Layer 12 of a small transformer language model trained on English Wikipedia (17 layers, counted from 0, width 128). Numbers have three digits each and are written without spaces.
A neuron's activation on a vector x is GELU(weights . x + bias), where the dot is the dot product.
The model reads these tokens: "=" "=" " By" " club" " =" "=" "=" "\n\n" "|" " #" " |" " Club" " |" " Title" "s" " |" " Runner" "s" "-" "up" " |" " Championships" " won" " |" " Championships" " runner" "-" "up"

The vector x that enters this layer's MLP at each token. A number n stands for (n - 500) times 0.013.
0 "=": 688565449516370542571584554422505691653503505522539358594557481544399526447473490626321613561478422544395369612524489498518486544603397219540414404457658499460617529487723371635524431522381392460540449503554493395447600514539669398332417542632572541492462501473516477350389570474329573321449510650602389562547554467663374557464640491338508534730415456591666108391420393448452422690646
1 "=": 540563522529292595489475539437438564590436647429635269478639397626452463369506634627498548633644469689409332443598420648477481505527298038522640472495553558392607424542591439755515451571369524491513499396522455263548592593577642466337356528495530444449635456388540459445425515555443496361447614542517395631554422552604431514489658600458437409703539336607587278401488425560463419555681
2 " By": 454529472534457499548531498595426580662631484326713325473633481491437581536543388539371438539439546468523335617614251497557422457610277125582555390629639475477603373489618480635563642628384438380390330490419470437265634631494633439304436444502570472478615405489524396449433530555449409565592510589548519670604420524593428565601561626320476544620425386583543145358564424520601654718651
3 " club": 296549419515351486332464458398583644665653663292569402353647415376347657382502500549387492586503395436340299615488402573483419655585506126596363496562485450394695558569444567515634589666478606599475373486666528388356547601560564585403439495486662464557591491482426350412448438621341515404677562605600312631536535519501427548540540570474573579702504319612579311449712329419527595561589
4 " =": 616669554446367501378634494481462441475601565193626483597582495494518485433500613614570521664536365499357304479543351603391507601535258093427586471511476468411584543571548478524584493532233463632489445452535637297490397563549604400454357464453622423485730508504535476247458488622485464341551672573522324557504473608558455551494701524574415474729480408544674307349566581526453652544676
5 "=": 572499661467414515499431584453427507489402635305581271550614437477432543293483627579471454702632364666461322403517464501416517417533244056510610443506428508302594502682511454683527447536308563529536569390508491276488475559574683479435359446533570421459726482491440478333399500493580410431528634527583450631524445582635467553538670687464458492796538489566634300467593473593449538567603
6 "=": 538434648522458476474365575489367518507384578403553186514645432485444523269490636542475488708629411691471321383536491458402533512594307072489546454493493501329561486709521418723498529564286525470546510449466479281450520567594734487389333405583539419438665494466451535391397464503560434422484594521551469615554444575628469567556656727436480553808559478531621322499602431608463505538651
7 "\n\n": 481663467422460424533542440391463571618553417390520259592558618535356640501446538529428500628581426526418360600559466413614514504578409041557514429397573464503639483537629597540514610618354462573446440520666458307371626422494759489321381556586551513489463518417487498395453513511415578469471448501581384578531498509559282500521610622350429480871486314745548327449569467448531465667675
8 "|": 312704549387463520465402573547495579567401521390505281539563616474555471448585445542564444515488463699471317536655284584616521624602299208631512507583535627426455491593583490631651753688354384546453430548564372475489591363470612592411326429364688379625520603310411588253492567497426480411454532564687503630567387463512360529473562584333524574705336345627629360378594250552384501472619
9 " #": 313660441423464565365378385432411504558431351374637165547609429470494567551565572579464620466445590582488326403411422395648637699599410358607659599540594579325585388532521451638586722708413336493421422590655338407338486523566551445314354575274683513560479426372512493414463575579482476406578635492710444668611535414470375463563515489453529562755488257612534358303627373456597591597765
10 " |": 283656448283477583472365515616550544523376377486623359506558492470505321407588520519634378501480457628451231417664394599641619665514296233646564576542588698451458515518461523616617758555333303605524524579604440449321609438409603563440368515390707356536502560387516535321403522598408469455480599449606451548481541332487484610587479559375529657632391463708588487457542241421485690418678
11 " Club": 263549504447428486341304492458593557639500461437527304344700361371440664267557480677506463495480358379316439408642385605577526614588406341584483578575516685475656589669451609592589562770551496543439382486536560582161592405507554467419213584356721552529542389461490513398498421625319519418599637623663329636512465625512454527582552520489455629650418383624533258466600369518544528511531
12 " |": 316536511359444434431364529627454459466448422344636379411492377435527440398499405571578384518419505574472268482619452628518554718595396259549548447396461819498558513596601598609647692617332330596540488650703414398402486382434544700553382373365682427602539629474518446285436534603484463377425603538652391575491475490637404707545583626394398606767403614626689382403565348358409543462649
13 " Title": 391590407522339465406262451341513493607543342334670309428674399545469532483549495606553470467401508498455416280622473565509565515545475369635521557637462633444615340388491703647397640648596435326512417485570423433312409536570428538378330555308766512618533460482608448422543507570467268515497726520759337654503526496652282629688587550513486500698369492702527311292506569445542594567649
14 "s": 347478480323592440328379427390452515621537541345687286533537507419541370358597637597596292511390319467454229386585490585478443559614300417451528535624472751508601528660482531634474616613499343622598567508765547604306511569385420510337396466412655547506546378491588407305533583677573458537406733485700404683440486476462345647707540504426527651614392480751486343348496388337617694436503
15 " |": 471573516274462503467380540485587504555328464504669355461513481510514240314445462591619290541582409663547217512717483650566496499561305245539523405470537703378491560572538507612426701549438316576551480570735374446401529513343487595595393347298632430516564565609520403216406531607545468449340662508687428514488430517581455673608593719448471627764364499675617466416485417483468557484629
16 " Runner": 426685350381408423470359452434535553656624452401571360457649497369399422315397447678495374612461455513514376406597444693489478407505504426572653501556578594348594456489363690571727633663537377448326457334531441566238446511497518467420385448136664608648458415388590435326616404633363470413439699623740444717654419557520535638609572564556490578709445372614511561324591516498594464653449
17 "s": 265532534458402354366240351532473489644701504303651535445516301468454328275504571483535302514324414613462336472565478480455387634483439514536735604478346764482634360613444655470691529594476344489642484517770611533321448581485550427544508388366644559445698518553536509388498531730453492397395734544611491563603394455422643579549587467396457553560485363766490500361665427367587664516475
18 "-": 376634535384317385498286511488595595666556446237394541435455429598572415354545548428590271475491443651446305463426458499544367491467457424576707644463445783318648417505380597466495513531421354507600358479729693613366440630381578570583508497241718469371733465536588510263392475539488489446412590421798496464600362552572544527560588575654317595596458418761549612493577483383590467565501
19 "up": 415487530477478336474301456517437489562520597369618382526639406453536531455433603620693342445515366663453415358663358591563314518562414383478466566522333838307616553472407626500479589624452482374513319398563519484075361435575601574319486537252738450414479448418574445297481552582424618402489749515722589596455517483464619611597678600578531486745533476550440382465609588413605621514510
20 " |": 375571558426281456387338497549470512554557427366672418499548459552452328252501406518629396525483441668486354548631421685623501588646332267600648365402483762265529546518580556558484668501354285434583481602713428437414551567330543704598359474326624400515600724584525403312408512553442576360377648461597459572566395576550548622564583694452522553728429461604627456400553373404524491436571
21 " Championships": 405487480388433428458337579302573576740728492440733226538673495305412533446393585587479438550361314421372248361618479631457557453548403441458753494545480729421677629536438720573542668733548406349611385519476429446309482573415521428373242590330610525522539497388541459300487453597461568428498659584642387749415371586595455593648606629561545452526385418564564425448676388522583523489468
22 " won": 513704520400439450391451321373581623526797487361617361649652409451361498534373469622547504361453389447633383386501512593497510514488408326541696330629497720340685552696462687579566625672554343504619513351374440355302466532459506597334398523355632367440660507395604502344462462447507528501388575659728377654486378465455385641474540652433481480701378514586514368329857414397621563583443
23 " |": 321627561378341529381475480413512483453591453427591436458484439458465292346452490574577488625501424599580260529655423585571487561544430162577697396534498756326505505532630594565462686675374361521628441649681462379461586574360524643633347363321584496467611639570453464250381526546438551356322587561602474506601365600586469544537496710504583479729483539622620462330545291427462544534591
24 " Championships": 376567477464481497440448597313483571607678574550647220538670456235384609391492654485521404616381331308313275413506389561483505429604375356512647493563492768433571667550471765536488698851608407369672448591462344414326439672445565422424295503386517630500599456374537485339473445501433495385511585553596371707366446649536419604547572630569601561563306465589579444468670415551590462502522
25 " runner": 513650477422415395434399444397429650479661499416458448587695393405414508354386487789451521758512354412454445366473587591542541484605484303573683518610569682336628516594338617572711541709567310486445558387466493437324423521429489450415378449250615595504620481427566431338563443600348462403357559670697229706583449512444411666507521539598522564641340505456505451414791497510632449672445
26 "-": 342609618429330451445231551514508580486700439292368527417462449567607342408540402528606390540446360550420300442384420459421417510523582488596727589420458746247633433486476575465633509633339367522616403538852686574484446608331622516630537425320629442407758511534572492390503442425397527430341584425784454512498356490583539525591546531692423459581465504751554552500674420406575445642413
27 "up": 489539604504477363469296478533382505445675570369598411504700417398542483492396505628682413509428285620419404348583346534496379552567434315557521587519334869267582547475462642465559546686453476398557390404749542463174365454539624511361530480341645447418537463394582426291579556493337630366439676492726552646355459445483564694532647537568592375709514583538510309481696544485620607580473

Each question shows the input weights of one neuron of the MLP. A number n stands for (n - 500) times 0.0022.

n74 (bias -0.091): 675682395477520586583651551630646403434427500420399650705338397383537403473462510473535520476577628409547557384381726549399370457549575481354557156407413659336516454374545424379554467507288553325406598349510517589497520583450555507433595558550606721476631422733375490493476179799315493438479392459587545622207381638503752486547420610640548452424453507441530552522546555376622597542542
Its two highest activations, in order, are on tokens 26 "-", 18 "-"

n162 (bias -0.098): 445497500609497634562663406293411323486751609466667541568535545596538535490245610419653611372510394427631690534571520581514535345637383447238545486517407483427510469373400523536339551588371473528382441528565529500744654440425511636435528581722430631454461446422670462577479434430309741820235576608400553326546592528345514564286620545427609557493255604391396735434367333371425586659352
On which token does it fire most? 22 " won"

n273 (bias -0.122): 410549512433591673606543370337642576676470448658287658436500598453618743576681574535664417457477548661311470459558485230492605670311628507504424500598557339496355309519529267539668620578429437527527489321459430450388493289522555286540519236545400352547281485723424542699604538488366511582419816492436492463656306691413627589489718718489346609406440579444614348144463620402403779323496
Its two highest activations, in order, are on tokens 8 "|", 10 " |"

n39 (bias -0.075): 641405415421650632253572581588559605251663521670546531583676570269332556673525615661251664378483538571469486330578650480653500319438371463358518438549430483360441368455588397359518317408296545504627511468438645489525590497552493542540607411749529395511561666569349525358654406212667550468436686401601385338565421363542667371326486556636422417593472367424598529409407716637334653500656
On which three tokens does it fire most, strongest first? 4 " =", 5 "=", 6 "="

n481 (bias -0.055): 578414736473568626599556738550514576507534662683528473639531503465510514579443479367377391261466429396401295486528610490728504558407480523504517477653606551534520476673464461458327547577286550631521493397415514451489585454652567431590601680385552582384338589376452607465727425775571524328143287507466465497366402419428684476463514578377552556212462568530596521205392437426270282651537
On which three tokens does it fire most, strongest first? 0 "=", 8 "|", 10 " |"

n354 (bias -0.096): 404497319602650494472555528566574405500659463537364612537551522351431623386526365628367538410562457513654431403446423583520477506660415398298408448341371404340537441472294464429490466457647488256421437762292529471394559467373549547536411338689542469748545691497500471710555653714663605442542295525531561478587413671466503455603581531716471613425509560401569348479543542685466385536549
On which token does it fire most? 2 " By"

n464 (bias -0.177): 408527524427487636470384598367411336583447394447403692368551722448426319608576432555448487449301493368483330430589689559476438630538591678497449631420627579560474487580452272528453345634590608510513453497662486265606612295355435584710619432530418537531435726438393402392708700578642118394514430436507637302545668304540449524517653537573469510619513410612571545503553375438487610372503
On which three tokens does it fire most, strongest first? 12 " |", 15 " |", 10 " |"

n378 (bias -0.097): 714479280451603377656580600399627189335433574588554355500310408445657447400430289624489536416496759708614316334620674622633609596266521361563496604465539489653423465525558311353439493677359612550582350636454427594573641527567471357597742500433471657442390634399536615536453429561507500544645657572553296426463451288401413329596507656681435394574518639384618668428697575687416436639469
On which token does it fire most? 15 " |"

n80 (bias -0.161): 510333672454433616461540418560437560533430588546632472718793648577496521368522253478343468551669381715465292489641600403644678284530582554397536704511454626567646553606391255496600325455493674493279578543437500630627567595539398350507543385598662773493467425462504715421598549532662475573645454267412533622507594372398421308246423556496352511493673489703429587395395466434497398649280
On which token does it fire most? 5 "="

n172 (bias -0.088): 436697517448647286409480632407552470483217626451523500519503403550536706395466734630476549493396494563507533182427873395503698507401376550632543452425281500398477438351576531338365474522558580589651493615561679517650419478561480563479596609419573441446631434529441470569473510463418645386427530517412567494490555403321457406432565523699610272497422614326684497544671321358474649431424
Its two highest activations, in order, are on tokens 27 "up", 19 "up"

n435 (bias -0.141): 459450533395535500506582571336605494503427544474542468401384362509580414580638533551467500479248480318308671561386696569608370768518526570580533393403583561346448412494546452439521550497534570571497447732503506593337693421465427345280509572652446571591524597468479539643566556506469324542593432422515512360710500643488401711418529377468404461620562420474589467576596457710433415613371
On which token does it fire most? 11 " Club"

n177 (bias -0.082): 627545340589400615686470474558474455580609350545523542506367388577390325500681335639390497251661732448652503606513557491648685635547594522567552478365468490494347641471403482447595593283550602331354416727577400645424510559417527396446421513459421678420570531462370242467530545352614471500691545438474623675533462606783408559481401359490500570302374481612468394537516407617459400367412
Its two highest activations, in order, are on tokens 2 " By", 20 " |"

n504 (bias -0.066): 433381467610679511389342691492496608304411447283305404550496439474504525341344427438470561456368486471382443745628532318347666479410521510507482581422486393478436603564490588430645603521560338453446637435347593368551333238755493623500369551418387755566600441591475438605507665460530427308559222729604662698533556482361810526411557504615536419855407586458338611638688289515557414551584
On which token does it fire most? 25 " runner"

n346 (bias -0.045): 486578392571778400466438598473531333358446562486512429554595537397365431306613524521512497414306520323362634531512646483470653523431391426613564660457385332592333412432403399506451466349512528694561578480469521506435531409480497555425731424497526331420518550489621451355400569532416639577576693427489479568411460565386398664483526429489459597457606400528693565627540586544591474473690
On which token does it fire most? 10 " |"

n308 (bias -0.160): 920607399642636726489613337288438279466741544445445650511626748462448537670553737410477305715540410663419342464519489428389413617500653451542489622332456325456283591453688368462596453478485514633345289496365648609361373278544443485512474262420571629398564276568500363448417548616611578557564500418518530246538478576537369549372442537335470564591430236453522643549413574758504485493418
On which token does it fire most? 4 " ="

n419 (bias -0.123): 448402553271553597367571668253412797416250672528463492600439496446630577218774741521513395154512408324386326464206544270627583435386579655521598325427293512801428621460445465475439588456597432410545402365283332728488344539504483614351533553568475520533441433488565598566405528801424787442583410578480408760600548250609690363472597552508413538612431780784524517652504402278636589543248
On which token does it fire most, and how strongly? 14 "s", at about 7.2

n510 (bias -0.118): 443299755277460540518586416351500654346312719507592341410654283403606413493508425522324456455696439412467460825355582592382395387549475531375614504540555410595221471493398586342235493489371865471427676408482447571370601448360605658386626559406541555556628454293529507448333435648644397552649496459464642554560464474529633645398804514573496590457525635536467507500302535586734489322295
On which token does it fire most? 5 "="

n393 (bias -0.126): 557284344560514354532430500523514428607518532568702760475457660493593439507336654654600608434361567543461657585745402468575673525470594367493330433596593504468366283411580520474634362500560440392644554273422356719742404514482522439590369387628653590710474396402612272438463314551276402338599550529568507450448606352589941383564653443439547500504672554599464677428738383481256518497420
On which token does it fire most? 16 " Runner"

n269 (bias -0.153): 384626523489398587655477435528654515578477335628397643703462349613458534733429625434610614453269433358667519470620619778448746508611592493516623363455599319725358278624643414602730470481421534400511408638380261372294436270241292332659689600624527568746649460537481393500329417569520385426523714554231605474367373551439319380738274371614481449575473489628580520558579405425380390373385
Its two highest activations, in order, are on tokens 10 " |", 12 " |"

n295 (bias -0.107): 508449638293438585430409543361300383468299373562488639404790539376562671594609420349576492536515565575442539512591542682500624271411707500500457572469721542586496385712567397572386423682597492414676563738546404452560531403485396492476769394573753624452364613363270359555421442543520571384841699528310560477584286364205658472674438403512180380596341845653297596385427676432377353533470
On which token does it fire most? 12 " |"

n369 (bias -0.099): 486521475414386658466635507606521573375448507682650555599626521557594375671417411730564635432596463594410528610451409544323454462446295517259601490517483524649847380651503375354395616480486656535573455563370707359720500580377514395348430461671384296279329396558423315563528400542428416568567274532580500681446500457441511560569541486566465813449555486507399721676346577253466428735527
On which token does it fire most? 1 "="

n228 (bias -0.069): 532613770497792640398510571480449448682347462640435733316526395576442452494373546615430555434682405562452321538408563400443365433574438564390694362615654350307443484513580546464416614362410620620445513423599623615605583540354305490796497578516562670612334565522555435627382372621644568503382506458462431529526589404503402595359679660567454480497442506354616493334446605424452506546416
On which token does it fire most? 15 " |"

n223 (bias -0.102): 610757434660647568410552551587436540548514603468334429678544625270251442420526706426596619286307496500288744461306602384590537543459594565437573458432604536381723600429420514244326514567507532616580250601386619328382688403518678703274474413507515392341507479419561536555441303431451555548371464558575496482596447496489251529575504446572719437489830489479652833521482600448362536528325
Its two highest activations, in order, are on tokens 22 " won", 7 "\n\n"

n395 (bias -0.040): 611475639639658441451417546504611560551497583190532660538571343623356532585460219299402437522552524507342479563539562466592583409515340386628468376413507479532628427378838503587691573318511545557676528440354206539690597598660359436607593536389604521590540401421493262433453300382427667395353465500528597594507514493468657450483368304349586457576658546337288457305497689815483434513462
On which three tokens does it fire most, strongest first? 2 " By", 0 "=", 1 "="

n197 (bias -0.138): 630628516385481515727540605480661469675365259439613608362278554743531485578395532496648581377554352312473542477741738477423587608617691648291473224538515331294565404435493559588609496424572709383414597469569408397480527556626388484557272296420583523683636328496321219621508643237295750468397621449419579439241355508566575674531465527210441579615519744603535715459466690460615681592632
On which three tokens does it fire most, strongest first? 15 " |", 13 " Title", 16 " Runner"

n108 (bias -0.104): 746363439513184483517555490276391517370440605381346603744560523486493513446424415534394357562513680446500397573653497344476534457406578757376507653556527474573343563586285443507651431601514490497413584306576693517408253596546507668451470409306402447541455577503503312581595576399389554555425627517716377408352474572653551401556421434613554483500337666507440572270408574596635454688364
On which token does it fire most? 25 " runner"

n416 (bias -0.061): 486482550452514490357417592677750398514594472545645650528468517190265360468424460586449595349517534521525350500611555264562478605650605697558362455490413469395445524500520254424493503585321579443528366666441558232443649510396377489408621472199507489421717761651645454532464427439310571424360479429511640400695438540423400403381507483633607453438640661524482594806486446543407685433779
On which token does it fire most? 23 " |"

n316 (bias -0.195): 471280289522591446329634441481442639684206540464467562702551475583387453327534478440541606594333697518609569663667293639291762525454588434595618436554391348500378500605433338632504413568481783496408416467377666418466424567489429680458530563594489617556609387407687249393437649478439799418355647482413346504545439350267585511605522387566381384316653303504467590535478525406835529542702
Its two highest activations, in order, are on tokens 1 "=", 3 " club"

n259 (bias -0.081): 478671507522423562471564381383496600591364635889441632215664379595459178496523568613530496561658544810389529595440327403531413371438321683508686681566577449519347581636500528279537496453404576366478519637518458572734569241398458366670308627383594452553237386547400582466345482429462567306364337422662595438637445637695556394563427621493372519515489515237485595372420696458336489592381
On which token does it fire most? 23 " |"

n335 (bias -0.022): 389307530454526566510446493288474670561520552553653569411600691520520364627373673571480556544569386433421526579375539506559507734652442607366654484507612297613435392493468418609627615403472315350560570467621418544544363408552346553691220393251497520296524712610583393614615586376424688435459636530431463641374751572583524388388296391424678449359543520310493541586520506291510480589471
On which three tokens does it fire most, strongest first? 21 " Championships", 25 " runner", 20 " |"

n469 (bias -0.121): 568713356507566635533463270385582314381454549461483401628463431432410404507548449405565536762424428497301754510692413267538425549652449591548353701424163500394480470493586525596517628423620445623550643596353637432429510344386445560614688594464524798497609503416646340513520629429459597534514457369662289693531337500460635490493408428381567537598520378539427548471467315520376490563452
On which token does it fire most? 17 "s"

n89 (bias -0.117): 605432425500458542368441406551675332490609385426601641474623311537574587451336500411593616613449399500523510529510478664725546619564744515594477383487333487303427411372649564294627277497681516474523422785526433428500599454481380536419392663513536642523553438491318448673510783431520471470642497399587401436640338550304326612468394555542487560388471561360257364608541643433541564463484
On which token does it fire most? 13 " Title"

n374 (bias -0.129): 572639496302587608456519515420385559654471403641390670345581482556233536485383440392369576530623636478474482457589571425504526554678493625561566603363435688763360590218683465571654655415201665570701493581460398444500644388637440361699437371194396587657459514475357401459753395448572577530574559393405253338684468507366411299337778431365367485522478598442540436479291528594529558274411
Its two highest activations, in order, are on tokens 12 " |", 8 "|"

n305 (bias -0.065): 448344389517719412391493311537615607380486552518596300766425321496543436507445645627504535445437730464450521391327535503511591655699411581471568600528691318472444588669493477573568448521272604411692479479335493522442301340559686586474500582570298443631409432601571436611496422586327725493475514375207431290588375434518504529602693637327403340346542723566315475571461241365294475676472
Its two highest activations, in order, are on tokens 6 "=", 0 "="

n43 (bias -0.045): 570257524463792540604418574677434446680640437577466663430619667438268443571469541246486493452550576405594614517418454395710765369609686356650527562390517463429523537533571656524412633661423477537466483557663403534414583442613746324525527422593517356666552728477534527398500423541430463566606672527513590477597566479540578452463397480396425479287409339248422327381414416604589480301288
On which three tokens does it fire most, strongest first? 2 " By", 8 "|", 7 "\n\n"

n296 (bias -0.115): 490458343328503455532503529568576377268455478481503621723558478662387587665497602372497529579398573386407481548356500506577332529631603448430711566471484621332478577510559680238474608478507541390458646461490330520464424364449374588588362500471487526560556378592422604634520416454614796321516519542378698519374284457561369770369551378523330477427645748630558368509592531337592487657466
On which token does it fire most? 27 "up"

n11 (bias -0.110): 615581418448676476342532645293625617402367277458543469500464276377440155479478431414438577428493656440408493528349445404548442412577555648449717441752644430574278643423456667714457319668412576486542542557483536532525563456684337486806650671382446444337565394538617340511424728511452543569374624789475612246493569623468650561665437560525364399354447359514447442385416507631531447628521
On which token does it fire most? 23 " |"

n331 (bias -0.122): 490329510335476649639605411525679452556598480463555734534404425402479643380532703479672449419581527738575364500580573577457175677368500562500552340341439439507396497412480555430538409487628611466641524624730430563483665438395521448421399714480563534391553556570459497583761643389425686465441692455251553645437560700367528570524791354336497398459456398295455283363608441468470469611351
On which token does it fire most, and how strongly? 17 "s", at about 6.6

n434 (bias -0.066): 579573574421646431538365549310400657385376500514318866359563396600629500434475539475357462443704606500340382545574459493478443420627362755532486272600614610747521538510721339604672589646522452216374399636349461599386469490356307507522429433514656309382414577623329405472493396585428655418454524458476753665554411346555355464434621396476514564613576444445521796533503523615538507367524
On which token does it fire most? 8 "|"

n216 (bias -0.095): 487361490555451474497470357493490533469543425520437523601420579405295454523473344703599365605523559527616688585382555561338666484524542484517720277572361487685454304395532710657443546529376419460633437533444295406666428519484551440407631470533604685463456401377527340667564325627359700490456560620523714379558484639467399338632513349546252303474566490484543592380654726793526382443420
Its two highest activations, in order, are on tokens 16 " Runner", 25 " runner"